Layer 10 of a small transformer language model trained on English Wikipedia (23 layers, counted from 0, width 128).
A neuron's activation on a vector x is GELU(weights . x + bias), where the dot is the dot product.

Input weights of the MLP neurons that the questions are about. A number n stands for (n - 128) times 0.0056.
n59 (bias -0.056): 124, 183, 81, 148, 140, 148, 163, 144, 127, 146, 174, 119, 139, 99, 112, 129, 126, 157, 134, 192, 99, 164, 156, 112, 100, 151, 122, 128, 120, 139, 133, 142, 170, 174, 133, 96, 120, 72, 87, 122, 139, 146, 138, 93, 97, 182, 101, 94, 128, 148, 139, 96, 143, 115, 143, 179, 214, 101, 115, 158, 148, 135, 121, 76, 119, 137, 110, 122, 47, 133, 136, 138, 154, 116, 112, 82, 148, 90, 92, 132, 194, 146, 135, 97, 132, 66, 142, 117, 114, 123, 133, 104, 103, 141, 91, 140, 109, 118, 77, 109, 137, 144, 158, 148, 119, 176, 156, 115, 106, 129, 124, 126, 88, 136, 154, 67, 116, 91, 111, 99, 105, 96, 112, 65, 155, 95, 155, 135
n172 (bias -0.085): 84, 57, 126, 124, 85, 194, 89, 132, 113, 129, 134, 114, 152, 150, 137, 110, 148, 162, 111, 171, 120, 111, 135, 144, 114, 152, 91, 118, 131, 135, 146, 175, 115, 168, 98, 97, 122, 114, 141, 148, 179, 182, 115, 97, 159, 164, 106, 75, 174, 131, 104, 120, 159, 128, 88, 167, 141, 80, 129, 121, 107, 143, 69, 119, 113, 126, 78, 157, 72, 104, 116, 182, 161, 198, 85, 160, 99, 77, 192, 184, 129, 132, 119, 77, 112, 136, 164, 141, 126, 123, 148, 44, 142, 147, 154, 173, 158, 135, 117, 108, 156, 111, 153, 103, 85, 147, 99, 135, 94, 130, 154, 113, 94, 122, 122, 185, 79, 173, 73, 159, 106, 103, 128, 143, 137, 126, 154, 164
n204 (bias -0.060): 104, 118, 132, 136, 86, 139, 129, 126, 109, 128, 129, 137, 89, 109, 195, 76, 119, 153, 130, 156, 134, 84, 146, 232, 134, 104, 133, 109, 139, 143, 168, 165, 104, 171, 96, 127, 115, 134, 147, 148, 159, 156, 104, 193, 167, 161, 141, 88, 125, 56, 122, 100, 57, 124, 93, 147, 141, 103, 138, 55, 135, 143, 175, 125, 103, 121, 90, 144, 143, 102, 125, 186, 154, 142, 120, 135, 98, 110, 128, 135, 161, 190, 103, 147, 197, 99, 165, 135, 99, 119, 121, 42, 119, 135, 133, 141, 110, 172, 179, 139, 143, 129, 155, 162, 120, 163, 153, 115, 155, 151, 106, 77, 115, 111, 146, 107, 42, 116, 136, 67, 145, 98, 108, 123, 203, 106, 187, 157
n336 (bias -0.095): 136, 153, 104, 85, 168, 190, 108, 125, 189, 92, 141, 40, 103, 140, 157, 116, 139, 122, 122, 156, 155, 133, 148, 125, 170, 132, 134, 102, 111, 92, 78, 166, 153, 146, 149, 124, 167, 135, 96, 98, 125, 131, 194, 130, 123, 158, 130, 195, 130, 104, 74, 87, 149, 86, 71, 145, 112, 90, 90, 146, 96, 164, 138, 152, 108, 125, 80, 108, 89, 90, 202, 158, 96, 103, 140, 139, 127, 146, 144, 139, 69, 160, 114, 90, 169, 96, 119, 173, 129, 122, 207, 63, 72, 147, 139, 114, 145, 146, 179, 67, 134, 211, 80, 160, 92, 190, 123, 149, 158, 136, 150, 142, 117, 140, 123, 123, 112, 117, 62, 101, 121, 116, 139, 108, 111, 82, 144, 177
n360 (bias -0.106): 109, 104, 94, 125, 139, 127, 111, 119, 125, 126, 104, 143, 92, 110, 152, 48, 165, 174, 43, 116, 136, 138, 152, 169, 86, 46, 114, 103, 146, 167, 112, 162, 75, 198, 133, 116, 127, 92, 160, 201, 204, 162, 126, 140, 140, 45, 82, 114, 160, 79, 153, 68, 152, 110, 121, 117, 70, 71, 121, 149, 151, 121, 102, 123, 96, 161, 75, 160, 133, 121, 146, 181, 139, 161, 148, 78, 90, 130, 148, 136, 117, 72, 64, 206, 106, 86, 155, 117, 118, 55, 94, 112, 129, 145, 120, 190, 132, 128, 128, 138, 95, 148, 158, 188, 104, 127, 63, 152, 165, 84, 147, 129, 146, 169, 165, 99, 98, 169, 126, 111, 138, 135, 179, 58, 169, 151, 120, 168
n363 (bias -0.123): 169, 116, 114, 145, 85, 75, 132, 170, 150, 137, 106, 153, 126, 80, 152, 85, 167, 155, 105, 141, 131, 123, 141, 156, 95, 123, 182, 87, 153, 122, 119, 103, 72, 158, 153, 173, 160, 112, 148, 142, 165, 132, 132, 117, 126, 65, 36, 77, 193, 85, 130, 147, 144, 107, 125, 133, 162, 152, 135, 138, 124, 78, 248, 168, 105, 99, 121, 107, 99, 101, 80, 120, 101, 96, 176, 166, 141, 32, 105, 142, 88, 176, 136, 155, 147, 97, 167, 93, 91, 125, 124, 164, 168, 208, 105, 161, 155, 133, 172, 100, 110, 94, 93, 163, 147, 127, 154, 123, 106, 100, 138, 79, 103, 116, 145, 140, 166, 121, 146, 124, 101, 149, 104, 94, 153, 136, 86, 41
n468 (bias -0.111): 107, 136, 149, 105, 106, 178, 115, 85, 135, 131, 166, 72, 115, 133, 221, 135, 146, 149, 122, 141, 151, 123, 84, 112, 107, 120, 99, 89, 133, 149, 93, 171, 193, 164, 169, 123, 154, 121, 87, 187, 99, 119, 201, 110, 113, 161, 128, 152, 176, 98, 154, 103, 104, 40, 152, 246, 127, 132, 138, 92, 177, 93, 112, 81, 115, 91, 86, 125, 119, 75, 133, 162, 73, 68, 141, 185, 145, 165, 119, 150, 109, 100, 75, 148, 143, 154, 97, 165, 155, 107, 125, 70, 70, 74, 75, 148, 167, 166, 202, 122, 129, 135, 122, 126, 168, 140, 158, 131, 143, 91, 144, 183, 115, 123, 115, 145, 177, 84, 161, 132, 94, 130, 162, 38, 144, 16, 115, 122
n472 (bias -0.025): 105, 103, 159, 82, 94, 126, 133, 150, 72, 129, 149, 104, 105, 144, 144, 109, 141, 112, 120, 117, 107, 109, 170, 155, 172, 134, 145, 91, 137, 178, 131, 153, 157, 152, 69, 137, 170, 88, 135, 105, 198, 77, 85, 179, 100, 140, 152, 152, 86, 130, 150, 123, 46, 131, 115, 152, 134, 136, 111, 77, 176, 150, 99, 87, 109, 147, 117, 164, 160, 119, 154, 148, 123, 181, 185, 62, 130, 120, 145, 139, 146, 141, 115, 108, 136, 179, 125, 132, 118, 139, 136, 107, 112, 100, 171, 125, 128, 177, 200, 144, 148, 151, 143, 118, 116, 103, 104, 161, 119, 140, 130, 112, 140, 125, 130, 102, 166, 121, 143, 123, 106, 121, 143, 110, 114, 106, 153, 141
n486 (bias -0.145): 100, 95, 130, 103, 146, 137, 147, 96, 125, 163, 117, 136, 62, 118, 227, 94, 161, 142, 74, 129, 109, 74, 132, 152, 118, 151, 157, 62, 126, 131, 155, 170, 115, 159, 132, 130, 144, 166, 164, 147, 143, 174, 158, 101, 188, 154, 97, 146, 139, 93, 148, 78, 82, 58, 95, 122, 122, 76, 163, 117, 147, 175, 163, 65, 80, 151, 66, 142, 127, 84, 116, 141, 132, 127, 136, 150, 157, 76, 110, 168, 98, 123, 111, 140, 122, 145, 129, 163, 130, 122, 130, 123, 156, 131, 153, 174, 119, 206, 176, 151, 134, 93, 90, 195, 107, 146, 116, 110, 78, 99, 161, 107, 84, 192, 130, 115, 98, 134, 136, 103, 112, 104, 192, 84, 185, 172, 140, 49
n490 (bias -0.071): 95, 130, 98, 137, 89, 117, 142, 81, 174, 140, 137, 150, 99, 101, 151, 133, 134, 189, 104, 167, 166, 133, 113, 104, 155, 158, 83, 114, 151, 127, 116, 118, 114, 174, 162, 105, 145, 127, 117, 126, 130, 113, 150, 210, 148, 89, 155, 168, 75, 66, 88, 145, 146, 124, 109, 145, 155, 137, 130, 141, 126, 125, 121, 169, 117, 116, 119, 152, 56, 141, 100, 158, 115, 116, 148, 158, 90, 193, 82, 149, 195, 126, 133, 131, 140, 64, 132, 96, 184, 125, 97, 78, 127, 153, 93, 78, 134, 159, 129, 98, 158, 138, 115, 115, 75, 157, 108, 118, 150, 164, 139, 142, 167, 159, 85, 104, 85, 133, 125, 74, 95, 118, 178, 106, 119, 147, 117, 128
n582 (bias -0.148): 210, 87, 104, 91, 153, 112, 118, 152, 151, 104, 119, 110, 115, 155, 215, 55, 151, 115, 87, 209, 109, 93, 181, 99, 165, 75, 146, 82, 212, 88, 26, 169, 76, 149, 123, 63, 214, 140, 130, 165, 151, 133, 100, 133, 134, 148, 89, 115, 141, 108, 146, 138, 176, 78, 141, 188, 155, 125, 163, 119, 132, 77, 105, 115, 99, 191, 115, 133, 114, 100, 125, 113, 110, 136, 109, 149, 165, 118, 136, 148, 147, 121, 116, 157, 137, 156, 142, 107, 114, 124, 141, 88, 107, 153, 77, 194, 170, 164, 147, 114, 132, 118, 68, 136, 122, 191, 148, 124, 92, 94, 139, 138, 156, 170, 136, 66, 180, 119, 131, 110, 96, 129, 120, 82, 139, 103, 114, 110
n602 (bias -0.035): 127, 132, 131, 146, 172, 141, 153, 183, 154, 155, 117, 136, 103, 91, 146, 132, 131, 127, 109, 98, 176, 117, 122, 107, 74, 138, 120, 135, 107, 85, 164, 125, 167, 117, 135, 176, 149, 129, 148, 146, 147, 98, 124, 137, 151, 53, 132, 109, 113, 158, 58, 128, 103, 111, 101, 135, 165, 157, 165, 135, 79, 194, 145, 122, 112, 129, 97, 138, 96, 154, 80, 115, 144, 153, 201, 55, 107, 119, 123, 118, 78, 148, 124, 162, 128, 113, 166, 115, 109, 163, 104, 145, 163, 146, 161, 114, 85, 115, 125, 127, 107, 161, 135, 142, 123, 160, 107, 161, 170, 151, 143, 125, 96, 161, 125, 126, 79, 124, 136, 111, 106, 121, 128, 95, 105, 157, 84, 109

Each question shows a token from some text and the vector x that enters the MLP there. A number n stands for (n - 128) times 0.035.

",": 87, 132, 112, 191, 125, 124, 115, 123, 113, 144, 139, 138, 126, 124, 119, 132, 86, 147, 122, 129, 112, 133, 133, 120, 125, 131, 126, 151, 81, 146, 139, 131, 132, 134, 140, 135, 109, 135, 108, 133, 139, 124, 132, 122, 108, 120, 144, 129, 141, 122, 136, 125, 130, 132, 119, 124, 111, 115, 122, 139, 144, 122, 133, 130, 180, 120, 139, 130, 120, 134, 118, 152, 140, 110, 123, 134, 114, 122, 121, 117, 106, 114, 121, 135, 131, 127, 123, 115, 120, 131, 139, 136, 140, 127, 154, 140, 123, 131, 129, 134, 125, 110, 136, 151, 123, 132, 124, 109, 134, 132, 116, 122, 137, 137, 150, 128, 138, 123, 131, 122, 187, 120, 124, 123, 129, 124, 133, 123
Which three neurons fire most, strongest first? n360, n59, n204

" Mac": 145, 125, 139, 126, 120, 123, 122, 136, 106, 114, 120, 129, 146, 126, 163, 112, 89, 116, 135, 137, 123, 138, 136, 112, 140, 121, 137, 138, 126, 127, 114, 130, 115, 113, 127, 95, 140, 145, 125, 140, 121, 134, 107, 121, 117, 143, 130, 135, 124, 137, 136, 125, 131, 104, 151, 138, 112, 139, 130, 129, 137, 128, 117, 131, 190, 133, 136, 136, 113, 105, 136, 163, 145, 126, 99, 150, 144, 120, 112, 60, 126, 143, 153, 126, 123, 142, 101, 153, 129, 137, 136, 124, 117, 132, 132, 122, 135, 115, 141, 130, 117, 101, 99, 118, 143, 125, 128, 132, 131, 122, 112, 142, 122, 150, 92, 104, 151, 121, 142, 124, 187, 130, 126, 158, 130, 148, 135, 105
Which neuron lights up most? n582

" Is": 133, 121, 153, 129, 107, 118, 122, 141, 126, 117, 111, 135, 171, 125, 127, 99, 86, 105, 131, 133, 145, 135, 133, 141, 125, 158, 109, 94, 127, 137, 100, 117, 129, 109, 133, 114, 138, 151, 126, 145, 125, 126, 123, 118, 125, 136, 133, 120, 124, 120, 135, 141, 149, 116, 133, 139, 125, 147, 138, 121, 136, 119, 152, 143, 199, 98, 131, 143, 129, 101, 141, 154, 129, 137, 136, 123, 137, 133, 119, 86, 93, 146, 140, 133, 130, 136, 119, 135, 134, 140, 125, 117, 121, 126, 139, 119, 134, 90, 134, 156, 137, 110, 105, 105, 145, 157, 127, 122, 131, 113, 101, 139, 158, 141, 96, 113, 126, 149, 130, 154, 172, 118, 121, 136, 111, 122, 123, 109
Which neuron lights up most? n582

" in": 89, 109, 137, 177, 123, 131, 125, 108, 107, 131, 128, 139, 125, 132, 153, 106, 89, 146, 137, 112, 136, 134, 128, 104, 116, 150, 134, 139, 110, 126, 132, 123, 115, 141, 140, 129, 123, 141, 124, 142, 143, 134, 119, 124, 135, 122, 142, 126, 134, 154, 121, 131, 144, 132, 145, 136, 132, 103, 119, 134, 118, 116, 116, 119, 211, 127, 151, 129, 118, 138, 129, 151, 139, 136, 116, 152, 103, 147, 131, 110, 141, 116, 137, 126, 128, 133, 123, 115, 139, 130, 117, 144, 139, 136, 131, 112, 118, 106, 108, 138, 114, 130, 132, 132, 138, 125, 132, 146, 120, 123, 119, 130, 134, 120, 51, 126, 131, 123, 122, 124, 174, 133, 128, 131, 104, 120, 109, 124
Which two neurons fire most, strongest first? n490, n172

" and": 133, 134, 129, 187, 134, 134, 136, 126, 116, 132, 165, 147, 122, 117, 128, 116, 87, 121, 133, 127, 124, 146, 116, 107, 143, 133, 131, 121, 92, 132, 118, 133, 120, 144, 147, 128, 111, 140, 124, 135, 116, 128, 119, 126, 102, 127, 139, 121, 99, 126, 137, 128, 150, 136, 120, 122, 134, 118, 122, 132, 130, 118, 138, 126, 207, 102, 154, 136, 116, 130, 101, 118, 129, 146, 135, 128, 112, 127, 121, 117, 129, 121, 148, 147, 107, 127, 111, 91, 127, 127, 133, 109, 141, 120, 136, 130, 126, 120, 139, 139, 123, 117, 120, 108, 131, 118, 128, 129, 147, 129, 101, 128, 135, 115, 144, 131, 139, 113, 145, 114, 179, 133, 139, 132, 123, 130, 139, 117
Which neuron lights up most? n490

" January": 91, 123, 117, 156, 166, 142, 114, 125, 113, 124, 109, 134, 185, 140, 105, 147, 100, 131, 122, 121, 113, 124, 129, 146, 115, 163, 113, 132, 123, 148, 146, 131, 113, 120, 138, 110, 99, 121, 136, 128, 136, 144, 135, 91, 157, 157, 130, 96, 127, 130, 117, 145, 129, 145, 155, 118, 130, 138, 114, 128, 114, 119, 113, 131, 201, 132, 159, 119, 103, 137, 160, 110, 117, 119, 96, 125, 129, 124, 132, 80, 154, 142, 144, 142, 115, 122, 103, 117, 120, 151, 122, 126, 164, 91, 148, 136, 118, 134, 129, 140, 126, 134, 145, 128, 118, 147, 143, 116, 121, 119, 134, 109, 151, 106, 94, 138, 103, 141, 112, 116, 171, 116, 122, 121, 124, 131, 125, 153
Which two neurons fire most, strongest first? n172, n59

"A": 156, 131, 132, 142, 129, 111, 106, 144, 134, 111, 115, 117, 137, 145, 128, 129, 81, 112, 139, 135, 141, 149, 117, 136, 131, 142, 137, 110, 109, 129, 138, 113, 133, 129, 124, 132, 106, 132, 122, 125, 125, 132, 109, 110, 117, 124, 148, 120, 157, 134, 107, 136, 159, 122, 145, 112, 125, 134, 130, 121, 97, 132, 121, 133, 194, 114, 125, 135, 96, 145, 146, 134, 133, 110, 102, 144, 118, 144, 148, 109, 132, 129, 142, 99, 147, 124, 94, 117, 126, 121, 126, 127, 148, 108, 151, 119, 125, 125, 121, 117, 144, 112, 119, 138, 133, 148, 132, 135, 130, 151, 111, 118, 162, 150, 103, 142, 116, 138, 134, 133, 164, 117, 141, 160, 124, 147, 98, 152
Which neuron lights up most? n172

" the": 156, 136, 131, 197, 119, 111, 117, 122, 118, 133, 140, 127, 129, 132, 117, 112, 91, 121, 133, 120, 142, 112, 120, 127, 110, 122, 122, 133, 106, 133, 137, 126, 121, 117, 148, 140, 97, 129, 133, 128, 132, 113, 125, 113, 115, 121, 134, 136, 134, 127, 121, 149, 137, 143, 137, 117, 130, 141, 113, 127, 133, 132, 143, 128, 220, 113, 154, 129, 121, 135, 124, 136, 124, 122, 96, 135, 116, 137, 128, 108, 128, 141, 129, 161, 119, 129, 110, 113, 128, 120, 114, 135, 144, 125, 133, 121, 119, 125, 126, 133, 101, 109, 123, 109, 128, 108, 143, 144, 143, 120, 122, 128, 143, 120, 174, 115, 137, 120, 138, 138, 170, 132, 118, 114, 132, 122, 128, 105
Which neuron lights up most? n363

"ig": 112, 137, 162, 127, 150, 124, 125, 132, 128, 113, 121, 134, 126, 151, 130, 156, 87, 105, 143, 134, 123, 125, 137, 125, 145, 136, 151, 103, 138, 138, 141, 104, 146, 120, 126, 170, 132, 142, 121, 109, 113, 126, 123, 134, 122, 131, 132, 129, 127, 151, 133, 118, 130, 134, 131, 133, 110, 147, 115, 118, 114, 125, 154, 115, 179, 107, 132, 123, 136, 140, 163, 101, 124, 125, 144, 115, 164, 156, 137, 83, 108, 110, 123, 133, 134, 112, 139, 131, 128, 145, 125, 165, 146, 146, 91, 131, 115, 87, 142, 116, 118, 111, 118, 111, 142, 131, 144, 123, 120, 125, 98, 131, 121, 121, 85, 139, 138, 110, 130, 113, 177, 111, 134, 111, 138, 158, 135, 128
Which neuron fires most, and how strongly? n602, at about 0.1

" (": 114, 111, 143, 153, 122, 116, 119, 124, 116, 139, 107, 149, 133, 118, 135, 134, 85, 137, 112, 130, 133, 145, 136, 124, 120, 122, 132, 158, 117, 127, 127, 114, 136, 139, 107, 122, 103, 139, 134, 168, 121, 124, 97, 113, 125, 126, 133, 121, 161, 127, 151, 119, 147, 143, 122, 132, 123, 138, 129, 129, 130, 118, 127, 132, 197, 113, 127, 133, 122, 120, 125, 163, 114, 125, 139, 140, 140, 130, 130, 120, 130, 120, 168, 156, 122, 128, 117, 111, 141, 120, 134, 131, 140, 139, 143, 122, 123, 136, 116, 139, 129, 128, 150, 109, 126, 127, 130, 151, 126, 122, 102, 117, 124, 130, 119, 133, 123, 127, 134, 117, 179, 109, 109, 94, 138, 124, 140, 139
Which three neurons fire most, strongest first? n360, n204, n172

"ban": 103, 101, 115, 149, 135, 126, 106, 153, 136, 120, 166, 135, 148, 162, 125, 125, 101, 119, 132, 112, 142, 128, 135, 100, 125, 131, 132, 134, 122, 143, 105, 134, 124, 124, 149, 117, 118, 120, 118, 106, 94, 111, 134, 112, 140, 138, 129, 111, 143, 135, 124, 141, 108, 146, 169, 135, 113, 163, 118, 111, 141, 137, 129, 133, 168, 141, 141, 109, 128, 108, 137, 151, 115, 135, 110, 125, 132, 94, 135, 64, 135, 128, 154, 124, 96, 135, 127, 122, 117, 153, 142, 146, 106, 113, 165, 158, 137, 120, 155, 108, 99, 126, 113, 101, 142, 112, 145, 140, 160, 91, 93, 123, 148, 111, 135, 116, 154, 117, 154, 129, 175, 122, 133, 139, 137, 101, 136, 134
Which neuron lights up most? n468

" of": 114, 127, 159, 190, 128, 116, 104, 120, 111, 123, 137, 126, 124, 125, 117, 113, 89, 128, 134, 124, 128, 135, 124, 117, 116, 145, 138, 128, 120, 127, 137, 115, 125, 133, 145, 148, 135, 142, 120, 138, 117, 127, 121, 125, 114, 120, 136, 124, 120, 113, 145, 135, 131, 136, 153, 157, 118, 143, 128, 140, 133, 130, 127, 128, 218, 110, 131, 113, 120, 109, 130, 139, 117, 99, 137, 123, 105, 115, 124, 131, 129, 128, 137, 153, 133, 138, 138, 111, 141, 135, 128, 118, 135, 127, 130, 116, 128, 115, 124, 135, 122, 132, 108, 126, 133, 148, 138, 120, 140, 117, 104, 129, 134, 127, 89, 124, 143, 124, 125, 127, 181, 128, 129, 118, 108, 141, 131, 123
Which three neurons fire most, strongest first? n468, n490, n363

".": 107, 125, 154, 169, 125, 137, 110, 124, 116, 150, 136, 133, 110, 118, 131, 129, 82, 119, 114, 136, 135, 132, 123, 134, 114, 146, 149, 110, 108, 143, 124, 150, 133, 129, 128, 125, 130, 153, 134, 133, 122, 132, 132, 109, 128, 137, 135, 130, 137, 110, 160, 110, 122, 130, 121, 114, 117, 121, 136, 112, 130, 125, 137, 130, 224, 120, 133, 133, 121, 134, 133, 142, 108, 132, 112, 139, 141, 124, 134, 115, 118, 126, 140, 106, 132, 129, 114, 129, 128, 135, 113, 137, 140, 128, 132, 137, 116, 128, 123, 148, 124, 130, 124, 137, 123, 135, 125, 98, 130, 117, 115, 122, 119, 127, 130, 133, 111, 145, 134, 136, 173, 116, 139, 147, 116, 133, 126, 135
Which three neurons fire most, strongest first? n486, n204, n172

" large": 116, 137, 125, 175, 139, 119, 142, 133, 122, 115, 136, 132, 138, 135, 140, 111, 93, 132, 133, 109, 117, 124, 125, 107, 127, 126, 129, 146, 123, 132, 91, 125, 101, 119, 154, 113, 124, 126, 135, 138, 124, 118, 131, 159, 140, 113, 136, 132, 113, 122, 127, 142, 119, 135, 128, 117, 122, 136, 138, 146, 151, 145, 119, 137, 199, 103, 157, 112, 133, 128, 122, 159, 132, 162, 104, 132, 137, 135, 106, 83, 140, 144, 134, 154, 125, 125, 106, 122, 114, 158, 110, 154, 141, 126, 137, 124, 114, 100, 116, 122, 112, 135, 137, 115, 147, 100, 137, 162, 145, 127, 95, 143, 125, 126, 77, 108, 116, 129, 137, 137, 162, 123, 128, 103, 133, 117, 125, 94
Which two neurons fire most, strongest first? n602, n490

"na": 122, 133, 129, 146, 127, 146, 120, 117, 134, 99, 154, 129, 136, 152, 129, 141, 79, 126, 142, 122, 114, 108, 128, 127, 137, 142, 125, 139, 123, 128, 138, 122, 136, 107, 133, 137, 125, 134, 115, 126, 77, 139, 129, 101, 103, 119, 118, 117, 122, 133, 130, 131, 140, 139, 140, 130, 114, 97, 118, 136, 150, 126, 116, 144, 182, 131, 134, 113, 143, 117, 137, 156, 129, 117, 135, 132, 117, 153, 142, 128, 115, 121, 141, 125, 124, 135, 131, 137, 124, 145, 128, 123, 136, 102, 143, 135, 124, 136, 132, 142, 110, 149, 121, 98, 122, 126, 139, 130, 136, 125, 102, 131, 120, 113, 163, 155, 141, 127, 121, 118, 178, 114, 128, 135, 119, 129, 126, 150
Which neuron lights up most? n336

"ief": 115, 137, 123, 160, 152, 130, 133, 135, 124, 116, 112, 136, 168, 145, 144, 153, 92, 115, 126, 116, 134, 115, 125, 91, 155, 110, 113, 125, 118, 145, 122, 121, 109, 129, 152, 119, 119, 153, 127, 104, 106, 122, 139, 117, 134, 122, 138, 124, 157, 112, 133, 132, 127, 123, 135, 142, 126, 139, 140, 121, 118, 108, 140, 124, 206, 108, 137, 139, 105, 125, 146, 132, 118, 108, 82, 153, 151, 129, 122, 67, 137, 123, 131, 134, 152, 135, 95, 119, 141, 160, 128, 133, 141, 119, 102, 112, 114, 125, 140, 117, 124, 132, 114, 97, 141, 133, 147, 113, 115, 114, 110, 134, 154, 155, 105, 122, 145, 127, 136, 144, 162, 130, 138, 108, 134, 124, 118, 125
Which neuron lights up most? n468

"ison": 114, 136, 155, 158, 143, 141, 128, 152, 129, 95, 119, 135, 140, 139, 117, 110, 82, 137, 133, 128, 118, 131, 133, 133, 149, 114, 131, 121, 105, 125, 130, 113, 115, 123, 151, 115, 86, 117, 129, 120, 84, 150, 134, 94, 128, 133, 127, 112, 118, 109, 138, 138, 138, 144, 136, 136, 121, 114, 126, 122, 156, 119, 127, 133, 181, 118, 156, 108, 110, 126, 134, 152, 134, 119, 108, 135, 130, 136, 136, 96, 145, 127, 139, 125, 162, 129, 111, 144, 131, 151, 127, 137, 142, 118, 100, 135, 120, 105, 133, 117, 146, 120, 129, 125, 136, 149, 134, 126, 117, 126, 117, 133, 128, 128, 90, 146, 137, 116, 123, 122, 167, 125, 156, 137, 105, 150, 133, 139
Which neuron lights up most? n59

"5": 127, 126, 139, 192, 119, 135, 113, 121, 117, 128, 155, 129, 126, 118, 122, 135, 89, 116, 125, 126, 124, 113, 139, 113, 136, 129, 132, 135, 101, 130, 137, 116, 129, 130, 86, 128, 124, 140, 128, 72, 117, 132, 121, 90, 123, 129, 136, 125, 103, 138, 120, 128, 128, 152, 149, 118, 120, 119, 124, 121, 137, 153, 142, 133, 201, 124, 136, 117, 128, 135, 132, 139, 122, 131, 132, 130, 128, 137, 130, 118, 134, 122, 140, 123, 151, 131, 126, 140, 127, 151, 119, 123, 141, 122, 148, 129, 109, 137, 117, 133, 138, 154, 143, 127, 108, 110, 116, 137, 139, 124, 116, 128, 138, 133, 100, 133, 120, 110, 134, 142, 166, 125, 138, 157, 112, 137, 142, 141
Which neuron lights up most? n472

" group": 149, 135, 121, 157, 151, 138, 123, 117, 143, 119, 109, 129, 161, 143, 123, 149, 86, 123, 141, 126, 140, 113, 123, 140, 148, 123, 123, 122, 113, 131, 103, 123, 138, 111, 136, 137, 129, 143, 125, 102, 100, 93, 125, 115, 120, 105, 141, 137, 128, 126, 150, 128, 142, 145, 115, 133, 119, 135, 136, 125, 117, 136, 136, 140, 206, 130, 133, 108, 113, 132, 123, 148, 117, 122, 139, 104, 129, 147, 118, 106, 132, 116, 133, 138, 120, 130, 130, 102, 122, 168, 143, 146, 143, 122, 119, 120, 108, 128, 111, 123, 134, 139, 116, 117, 129, 111, 124, 128, 103, 124, 101, 127, 129, 126, 138, 120, 131, 153, 125, 135, 181, 123, 139, 120, 142, 155, 127, 106
Which neuron lights up most? n602

"ing": 126, 137, 131, 175, 137, 123, 121, 132, 138, 127, 122, 136, 121, 141, 111, 133, 84, 157, 137, 133, 133, 134, 132, 123, 113, 149, 148, 147, 99, 133, 120, 99, 116, 134, 148, 136, 124, 126, 122, 143, 88, 136, 133, 126, 113, 135, 138, 129, 139, 97, 118, 125, 136, 134, 132, 127, 139, 140, 139, 123, 126, 137, 135, 132, 194, 121, 132, 126, 134, 143, 119, 114, 124, 117, 124, 134, 111, 147, 144, 95, 120, 135, 139, 118, 133, 128, 109, 133, 138, 147, 128, 128, 136, 168, 121, 112, 117, 93, 119, 126, 128, 114, 128, 121, 141, 149, 130, 125, 146, 122, 105, 118, 143, 123, 71, 141, 125, 114, 122, 110, 173, 131, 129, 127, 103, 104, 126, 105
Which neuron fires most, and how strongly? n490, at about 0.73

" lost": 133, 101, 141, 162, 138, 137, 123, 121, 140, 142, 114, 160, 155, 133, 110, 119, 95, 101, 129, 109, 121, 128, 128, 117, 132, 136, 128, 141, 125, 127, 127, 110, 126, 117, 151, 127, 103, 138, 122, 111, 115, 138, 125, 126, 158, 127, 143, 113, 137, 133, 133, 121, 131, 151, 127, 121, 144, 135, 127, 131, 116, 136, 121, 135, 186, 132, 146, 113, 135, 142, 130, 115, 137, 119, 138, 115, 122, 133, 132, 118, 152, 133, 172, 142, 130, 136, 143, 128, 108, 126, 109, 117, 156, 128, 143, 128, 113, 98, 124, 121, 106, 111, 137, 114, 117, 125, 139, 150, 158, 115, 104, 132, 109, 98, 39, 149, 92, 143, 124, 134, 175, 112, 137, 133, 129, 139, 147, 99
Which neuron fires most, and how strongly? n602, at about 0.96

" its": 140, 113, 147, 174, 105, 114, 101, 125, 146, 142, 114, 133, 146, 132, 133, 120, 91, 111, 136, 112, 140, 115, 117, 118, 126, 128, 130, 130, 125, 134, 118, 136, 114, 103, 152, 129, 137, 117, 122, 116, 135, 116, 125, 110, 135, 116, 143, 131, 160, 134, 131, 137, 135, 147, 123, 125, 129, 133, 118, 133, 96, 143, 133, 137, 204, 117, 154, 127, 115, 137, 121, 123, 108, 130, 121, 143, 130, 122, 136, 122, 141, 145, 126, 151, 103, 133, 110, 95, 140, 106, 120, 131, 144, 131, 154, 149, 113, 114, 114, 126, 112, 104, 132, 127, 129, 89, 149, 137, 161, 127, 121, 127, 168, 111, 135, 122, 102, 134, 109, 154, 176, 121, 127, 135, 111, 116, 117, 104
Which neuron lights up most? n363

" a": 132, 142, 132, 170, 146, 111, 115, 118, 115, 115, 120, 122, 128, 144, 150, 127, 88, 109, 128, 120, 134, 133, 125, 129, 119, 117, 137, 138, 100, 134, 131, 149, 113, 139, 143, 120, 101, 120, 130, 129, 123, 122, 108, 108, 121, 142, 157, 119, 147, 131, 132, 131, 146, 144, 135, 114, 119, 138, 114, 123, 120, 132, 125, 114, 222, 127, 150, 112, 113, 149, 134, 132, 133, 125, 114, 125, 114, 129, 123, 132, 173, 130, 122, 146, 125, 125, 110, 115, 127, 127, 112, 125, 127, 146, 116, 145, 102, 123, 111, 135, 108, 103, 130, 132, 151, 134, 145, 139, 146, 126, 112, 130, 172, 135, 121, 115, 110, 129, 112, 117, 163, 121, 146, 125, 122, 127, 125, 147
Which two neurons fire most, strongest first? n59, n360

" is": 130, 135, 120, 160, 119, 124, 134, 134, 117, 128, 140, 149, 126, 132, 110, 120, 86, 114, 134, 120, 121, 124, 131, 124, 139, 119, 122, 152, 100, 131, 125, 115, 123, 132, 145, 127, 125, 121, 125, 130, 134, 122, 108, 141, 112, 123, 153, 153, 119, 116, 160, 126, 122, 140, 91, 114, 110, 126, 127, 129, 110, 119, 144, 116, 205, 92, 136, 128, 131, 130, 122, 147, 116, 145, 132, 134, 122, 132, 121, 95, 143, 125, 141, 147, 140, 142, 113, 109, 130, 129, 144, 133, 135, 123, 125, 120, 122, 115, 114, 145, 114, 106, 127, 131, 116, 102, 142, 125, 132, 131, 116, 145, 141, 154, 114, 125, 109, 152, 125, 131, 178, 149, 128, 118, 124, 131, 135, 116
Which neuron lights up most? n490